Layer 6 of a small transformer language model trained on English Wikipedia (11 layers, counted from 0, width 64).
A neuron's activation on a vector x is GELU(weights . x + bias), where the dot is the dot product.
The model reads these tokens: "ail" "way" "," " ad" "ap" "ted" " to" " a" " " "6" "00" " V" " D" "C" "." " D" "es"

The vector x that enters this layer's MLP at each token. A number n stands for n times 0.038.
0 "ail": 18 -54 -27 25 -38 31 17 -47 -18 23 2 93 26 19 -8 1 74 57 29 -28 -5 -31 -8 -29 -40 22 17 8 42 26 -29 4 -23 7 -34 -64 -43 49 16 -9 8 -5 -39 7 44 23 6 -8 -48 8 -9 -51 16 11 29 11 -26 18 -48 -25 20 -16 40 -29
1 "way": 8 -43 13 -23 -26 77 -6 -35 -26 -17 25 41 37 28 38 -19 58 59 46 -28 15 -22 12 -60 -39 36 16 33 43 32 -33 42 28 -2 -17 -52 -29 22 25 -28 26 14 -53 6 40 -16 1 13 -37 35 -33 -31 15 -20 -5 -4 -3 -49 -31 -2 -14 -59 -34 18
2 ",": 22 -44 0 -3 -54 11 -1 -60 24 -8 6 53 28 18 5 -10 27 59 20 -22 13 -8 -23 -63 -32 -19 52 -10 57 24 -34 18 -28 -17 5 -89 -26 23 51 -25 41 60 -44 13 49 22 -17 40 -34 25 -6 -49 17 -8 31 36 -15 -38 -28 9 -5 -20 -9 0
3 " ad": 34 -5 19 16 -37 41 18 -3 -35 -6 -9 40 62 -15 -41 -32 80 2 -21 -27 -11 4 -6 -30 -85 -33 10 -16 39 6 0 61 2 -16 -19 -39 -25 32 21 -22 42 42 -49 24 -23 30 -1 12 -53 7 34 -13 37 18 0 46 -45 -49 18 -39 10 -27 6 46
4 "ap": -21 -53 43 25 -22 37 14 12 -10 -18 -2 47 75 -16 -76 -5 50 12 -9 -14 5 -5 0 -46 -17 50 -25 13 56 19 -52 29 -12 21 44 -48 -30 -5 58 -51 -8 35 24 19 20 -12 4 13 -64 32 3 -67 18 -22 19 2 -25 2 -30 -36 -1 -35 36 21
5 "ted": 27 -40 -5 -9 -43 62 30 -18 -26 -7 37 50 79 13 17 15 33 21 5 -16 27 -12 -7 -42 -52 47 -2 15 32 42 -44 22 -12 -8 6 -80 -45 5 7 -27 40 10 -17 2 10 28 25 -27 -43 15 -21 -21 -6 -60 19 33 32 -58 -49 -15 -1 -38 50 9
6 " to": 37 -22 -1 20 -46 37 34 -23 -19 -1 22 56 51 25 -9 23 50 37 -11 -58 15 -7 -32 -55 -38 9 10 -20 60 39 -49 40 -29 -14 -25 -52 -32 -3 26 -50 -4 51 5 22 57 6 -3 49 -37 37 -17 -30 47 -10 7 9 -36 -16 -13 -14 -16 -60 -23 11
7 " a": 13 -38 -7 14 -30 35 56 -34 -9 42 -6 27 42 59 -29 1 58 11 6 -45 17 25 -51 -26 -48 -3 13 32 61 58 -31 8 -64 -42 -22 -31 -66 24 43 -9 -7 45 -50 -5 10 25 -7 54 -40 17 11 -30 23 -3 -6 17 -10 -27 4 -26 -12 -31 5 17
8 " ": 28 -27 28 -14 -35 71 68 -15 16 -10 13 -4 -5 45 -52 -30 38 31 -18 2 10 20 -24 -46 -23 -3 3 7 68 28 -60 10 -26 -39 -24 -61 -36 62 18 -12 14 18 -43 30 14 -13 -57 -6 -26 11 61 -31 25 27 -22 61 -3 -11 2 -27 -23 4 5 7
9 "6": 20 -30 31 36 -22 50 71 -5 7 -56 45 34 38 50 -58 -16 5 23 -8 13 4 -3 -36 -29 -14 36 17 15 65 14 -19 -7 16 -51 -17 -43 -58 39 -3 -31 10 1 -77 26 44 -15 -41 -16 -27 29 32 -55 34 15 -27 4 11 24 -8 -39 -33 15 -30 12
10 "00": -2 -39 30 7 -17 35 43 -11 1 -36 34 2 39 58 -24 2 3 33 15 4 -1 -21 -13 -1 12 25 26 48 74 35 -14 10 -9 -72 -22 -23 -29 21 -10 -27 35 -4 -85 5 13 -31 -28 39 -80 16 0 -74 29 40 8 21 40 12 -34 -40 -32 -6 -16 -1
11 " V": 0 -55 -3 22 -73 21 64 -58 -25 21 23 21 0 25 -26 -16 31 44 24 -32 12 7 30 -12 8 15 9 0 69 6 -47 27 37 -4 -10 -77 0 43 -36 -37 27 35 -41 46 -20 -14 -11 6 -40 -15 33 -54 36 41 48 19 -23 -31 -43 -13 -11 9 -23 26
12 " D": -4 -46 -13 2 -34 30 73 -64 -21 1 22 42 -1 18 -3 5 40 21 18 -30 -11 18 47 -27 -18 51 42 -8 33 -3 -35 13 37 -13 3 -91 -40 52 -25 -23 18 18 -71 50 -14 4 7 28 -52 -15 34 -19 57 -12 -15 2 -60 -32 -17 -11 24 13 -1 24
13 "C": -12 -58 21 -20 -31 46 30 -33 -16 -42 67 24 -33 22 -14 -25 31 6 15 1 -14 19 39 -14 -19 38 37 -2 41 -7 15 43 37 -40 0 -43 -70 43 15 -37 29 9 -57 44 -20 -17 33 42 -54 29 -24 -73 55 9 0 -15 -40 -16 -27 -22 9 7 13 49
14 ".": 23 -53 15 -25 -54 46 48 -12 -3 -54 -1 53 12 29 3 2 22 51 -12 -26 7 -4 -14 -40 -29 -22 56 -30 8 13 -10 19 32 -51 11 -68 -56 27 61 -9 64 11 -23 26 -5 -8 16 -2 -56 30 -29 -64 38 21 59 8 -20 -33 -28 7 24 8 -11 3
15 " D": -15 -50 -8 18 -44 46 67 -69 -32 2 3 69 15 30 -13 9 7 2 11 -42 -22 -12 31 -25 -45 12 52 -15 36 -3 -45 7 33 -17 0 -54 -43 39 14 -15 62 49 -35 56 -6 -2 24 21 -45 2 39 -27 31 -12 -27 12 -48 -34 -8 26 23 -28 2 4
16 "es": 11 -42 11 -5 -11 31 59 -42 -24 -33 12 47 -15 11 -4 -21 52 10 -28 -1 9 4 22 -32 -51 17 26 -45 60 -26 16 32 28 -43 46 -33 -45 6 40 -63 45 40 -25 34 -14 36 1 30 -28 24 0 -77 43 8 -12 -34 -14 -46 26 -16 20 -63 24 19

Each question shows the input weights of one neuron of the MLP. A number n stands for n times 0.015.

n6 (bias -0.007): -16 7 13 31 17 -7 -18 24 -24 25 2 -48 -10 3 9 7 16 46 -5 10 -27 -21 -13 -12 -34 6 3 33 -1 -11 33 -22 59 0 -17 -21 16 -14 -12 -10 -29 2 38 7 -12 -17 -7 7 6 15 22 -17 -12 27 -32 -18 3 -21 -33 35 15 -5 -27 8
It fires most on token 1 "way"

n141 (bias -0.053): -31 -18 22 -8 -6 -26 -23 -27 22 -7 -46 -19 -24 12 -21 22 23 -9 25 -15 25 -3 -10 51 -18 8 22 -32 1 -40 19 54 17 0 -7 22 -5 14 22 23 10 -26 6 9 28 -14 -8 -2 18 32 20 -30 -17 13 -47 3 -23 16 -32 26 24 -15 7 -36
On which token does it fire most, and how strongly? 15 " D", at about 1.6

n45 (bias -0.027): 9 9 9 5 -22 -32 -2 -3 17 21 -2 -11 23 -67 15 22 9 60 -15 18 38 49 -26 -12 21 -4 -6 -18 -14 -7 23 -17 -22 -39 -12 -7 -28 -40 -3 16 -25 2 -3 4 17 16 -30 18 19 3 -13 -5 30 13 -15 30 -34 14 8 -19 28 19 -50 4
On which three tokens does it fire most, strongest first? 6 " to", 2 ",", 7 " a"

n125 (bias -0.029): -6 16 18 -22 7 -15 -32 2 -13 2 -9 5 -32 11 51 -29 5 -14 -5 7 -18 6 18 10 -26 44 23 -11 -17 18 6 17 -1 4 14 21 9 3 -2 21 7 2 -28 14 7 -15 -27 -20 -30 -40 -27 21 -2 21 37 11 -6 18 -12 -4 24 -9 36 -34
It fires most on token 0 "ail"

n164 (bias -0.089): -14 9 -22 16 13 41 -27 2 -19 30 -37 9 4 -71 11 -2 49 25 -9 -10 16 -4 2 20 -14 8 36 -6 29 -32 42 9 20 16 21 7 11 -25 -13 63 -2 -17 11 -15 3 -63 -39 -14 -59 5 -2 28 -25 27 -47 24 -2 -11 22 3 -33 8 7 -8
It fires most on token 3 " ad"

n197 (bias -0.026): -60 16 -14 5 7 -2 6 44 -19 -26 31 -5 -24 13 -8 -39 0 6 -1 -37 3 10 20 25 -26 -26 10 -1 -25 36 9 3 11 -5 -22 8 -1 11 1 10 9 -24 0 -30 32 60 15 -27 -8 1 -14 -34 -15 20 20 -18 -11 38 17 -16 17 4 20 -5
On which token does it fire most, and how strongly? 0 "ail", at about 2

n168 (bias -0.042): -6 -22 -27 -29 -31 12 -36 4 -35 -2 4 -18 -26 23 -16 -6 -10 15 31 -14 -4 22 -29 6 -13 0 0 -17 -36 -36 17 56 0 13 -24 35 6 6 -38 38 5 -1 -53 -15 19 13 56 3 20 -7 -39 14 6 29 31 11 25 -24 -1 16 -9 31 1 15
It fires most on token 13 "C"

n49 (bias -0.030): -14 3 17 -29 31 7 23 4 -33 17 -9 38 -20 -5 40 11 -27 19 -5 0 3 -20 4 -10 12 -1 -1 6 -7 -9 4 -6 -2 18 27 29 -38 5 25 4 -45 -60 16 1 -8 -21 -29 60 -25 -8 -2 -6 0 -8 35 -10 16 -16 15 33 -15 -4 15 0
Its two highest activations, in order, are on tokens 14 ".", 16 "es"

n104 (bias -0.030): -14 -12 -5 -31 6 48 -2 -46 -2 1 -16 9 41 -21 44 -3 13 -13 -17 30 -2 11 -2 28 -22 16 19 36 -3 -8 -8 -26 7 15 -3 -6 5 28 -15 48 -10 -63 46 -3 21 9 18 -2 14 -25 -46 -18 -43 -25 31 -4 2 -15 4 22 13 17 5 -41
It fires most on token 5 "ted"

n18 (bias -0.043): -33 -12 17 9 30 -3 11 -20 21 18 15 3 19 31 -39 14 -31 -12 -6 26 -47 -14 -41 -14 -11 -7 4 -33 -11 -5 13 -24 -3 42 23 6 12 63 43 1 -14 -10 47 -7 22 -33 12 3 8 10 -69 -9 -9 -23 -19 3 -48 31 -4 24 10 -15 4 -16
It fires most on token 4 "ap"

n135 (bias -0.030): -15 14 -49 14 39 -17 -9 -22 -26 63 7 6 6 -22 14 -33 26 -11 7 0 31 11 -25 -11 6 32 -15 -27 4 -47 33 -6 22 15 12 -2 -28 5 -49 -21 14 16 -2 2 -16 13 24 -39 -6 35 12 -4 -4 1 2 27 12 -26 32 19 -38 -5 52 -41
It fires most on token 16 "es"

n159 (bias -0.023): -5 -26 5 -14 -2 -16 -15 -8 4 6 -9 -19 2 2 49 13 21 -10 12 19 9 -36 -5 35 -1 -14 -34 -12 25 -8 -31 -19 13 15 40 -13 -3 22 59 1 -4 -14 -4 -10 -27 46 -1 16 15 -15 -7 2 -57 30 -3 6 12 14 6 16 -24 -38 10 8
It fires most on token 16 "es"

n215 (bias -0.036): 15 13 10 -21 -13 -62 1 6 0 -8 -70 11 5 -15 -9 -29 39 32 -9 2 27 14 -6 22 -27 -20 -44 -16 -7 22 45 -21 50 -29 23 14 -32 20 18 15 18 -8 16 -9 -28 7 23 -26 6 10 3 -9 -16 52 -8 3 -29 -36 3 -20 24 36 14 -5
On which three tokens does it fire most, strongest first? 3 " ad", 14 ".", 16 "es"

n96 (bias -0.044): 3 19 14 -34 3 -11 21 9 -34 41 -8 -2 -30 -54 -6 13 -1 8 6 -8 -10 -44 -24 -18 10 47 -9 -9 -14 20 -17 -24 42 20 -7 -10 -5 -41 1 38 -14 14 43 -6 30 27 12 29 -33 34 44 -9 -23 12 -3 -14 14 -8 -29 5 -18 8 11 6
On which token does it fire most, and how strongly? 4 "ap", at about 2.7

n152 (bias -0.049): 4 -20 -21 26 -3 -25 -1 12 2 -6 4 33 15 15 2 -1 16 6 -8 4 8 4 -7 -25 30 -57 0 -10 25 8 0 16 -7 0 11 -20 -1 0 23 -17 -28 -40 24 -4 27 -67 -20 -15 13 -18 25 30 -26 40 -6 6 -4 26 31 -62 22 17 -10 4
On which token does it fire most, and how strongly? 8 " ", at about 3.5

n35 (bias -0.000): -32 -1 13 19 32 6 -23 -63 24 13 2 -4 -8 15 12 -31 -16 -6 11 -31 -23 -4 -21 19 -40 -3 10 2 2 4 3 15 -22 16 -36 29 28 11 50 -5 30 -13 14 -11 -11 7 -17 -33 -10 15 -14 15 15 -11 -17 15 -28 1 0 46 15 -5 1 3
On which three tokens does it fire most, strongest first? 15 " D", 2 ",", 1 "way"

n143 (bias -0.071): 30 -2 21 -39 -22 -49 25 22 -1 10 -18 8 28 -11 22 29 -28 -47 -59 -24 15 -1 5 53 -40 25 18 39 25 -29 33 -2 -29 -33 -24 40 14 -49 -7 -23 9 13 -9 23 28 -6 6 -14 -27 -22 -5 32 -15 0 12 57 -7 -23 -36 39 -30 23 4 -13
Its two highest activations, in order, are on tokens 5 "ted", 10 "00"

n244 (bias -0.055): 1 6 -13 -13 21 14 -41 27 -16 -33 -32 -15 -28 -25 14 -42 6 11 -55 6 32 42 10 30 -48 4 19 -10 -41 -45 21 42 -14 -21 -18 47 -21 35 8 41 -17 35 -12 4 76 -19 14 43 -15 17 29 26 -40 -25 -20 3 -27 -2 13 -12 8 0 -13 5
It fires most on token 3 " ad"

n222 (bias -0.051): 1 29 -7 -11 -18 -21 -32 -22 18 30 -1 25 9 -44 18 -32 -11 25 39 10 -9 -19 -35 3 -15 -23 6 -21 -1 -25 7 -2 -21 -38 9 3 -7 -20 37 9 15 -1 16 34 -33 20 -9 -11 26 -7 -17 26 1 13 -9 45 9 8 -42 30 12 -1 21 13
It fires most on token 2 ","

n2 (bias -0.033): 22 50 -22 19 24 -11 -15 -34 11 24 -9 2 -5 19 -10 -8 1 -18 41 9 -20 9 -49 -20 -23 -31 25 -25 -6 20 -29 9 18 -21 5 11 12 63 26 29 -84 8 25 -4 -3 15 -6 15 -5 -15 -6 20 -13 13 -31 -21 0 -2 -18 -7 4 12 9 23
It fires most on token 7 " a"

n140 (bias -0.051): -17 -11 32 -22 7 -18 -17 14 -14 1 39 22 -22 -5 41 -34 3 2 -2 27 -30 18 19 -22 44 -12 18 26 -21 -41 -42 -11 3 33 -11 29 2 -14 -14 9 -36 -3 -9 29 -46 15 -3 21 33 27 -1 -3 17 1 -19 9 -29 3 -18 -8 19 17 -19 -6
On which token does it fire most, and how strongly? 13 "C", at about 2

n92 (bias -0.044): 17 30 -44 -72 -8 18 -9 -16 -21 19 1 16 16 16 8 15 -20 30 28 2 -20 52 -3 24 27 -7 43 -8 -35 -31 -11 -16 -10 5 -19 7 -26 32 25 -44 2 -15 -16 -10 -8 3 17 0 24 -4 -2 21 -8 -5 -25 11 29 -36 21 16 16 -11 17 -51
Its two highest activations, in order, are on tokens 15 " D", 5 "ted"

n150 (bias -0.053): 6 -21 12 26 -6 -26 -59 -15 25 5 -22 44 -21 -38 -2 54 8 6 5 -50 -22 -17 -18 -4 21 -18 -13 -1 -35 36 24 17 17 18 -23 24 -42 33 -19 18 16 -61 -21 8 25 -31 -20 -3 4 58 22 23 -31 -4 2 -5 8 -22 0 8 -19 30 52 2
It fires most on token 0 "ail"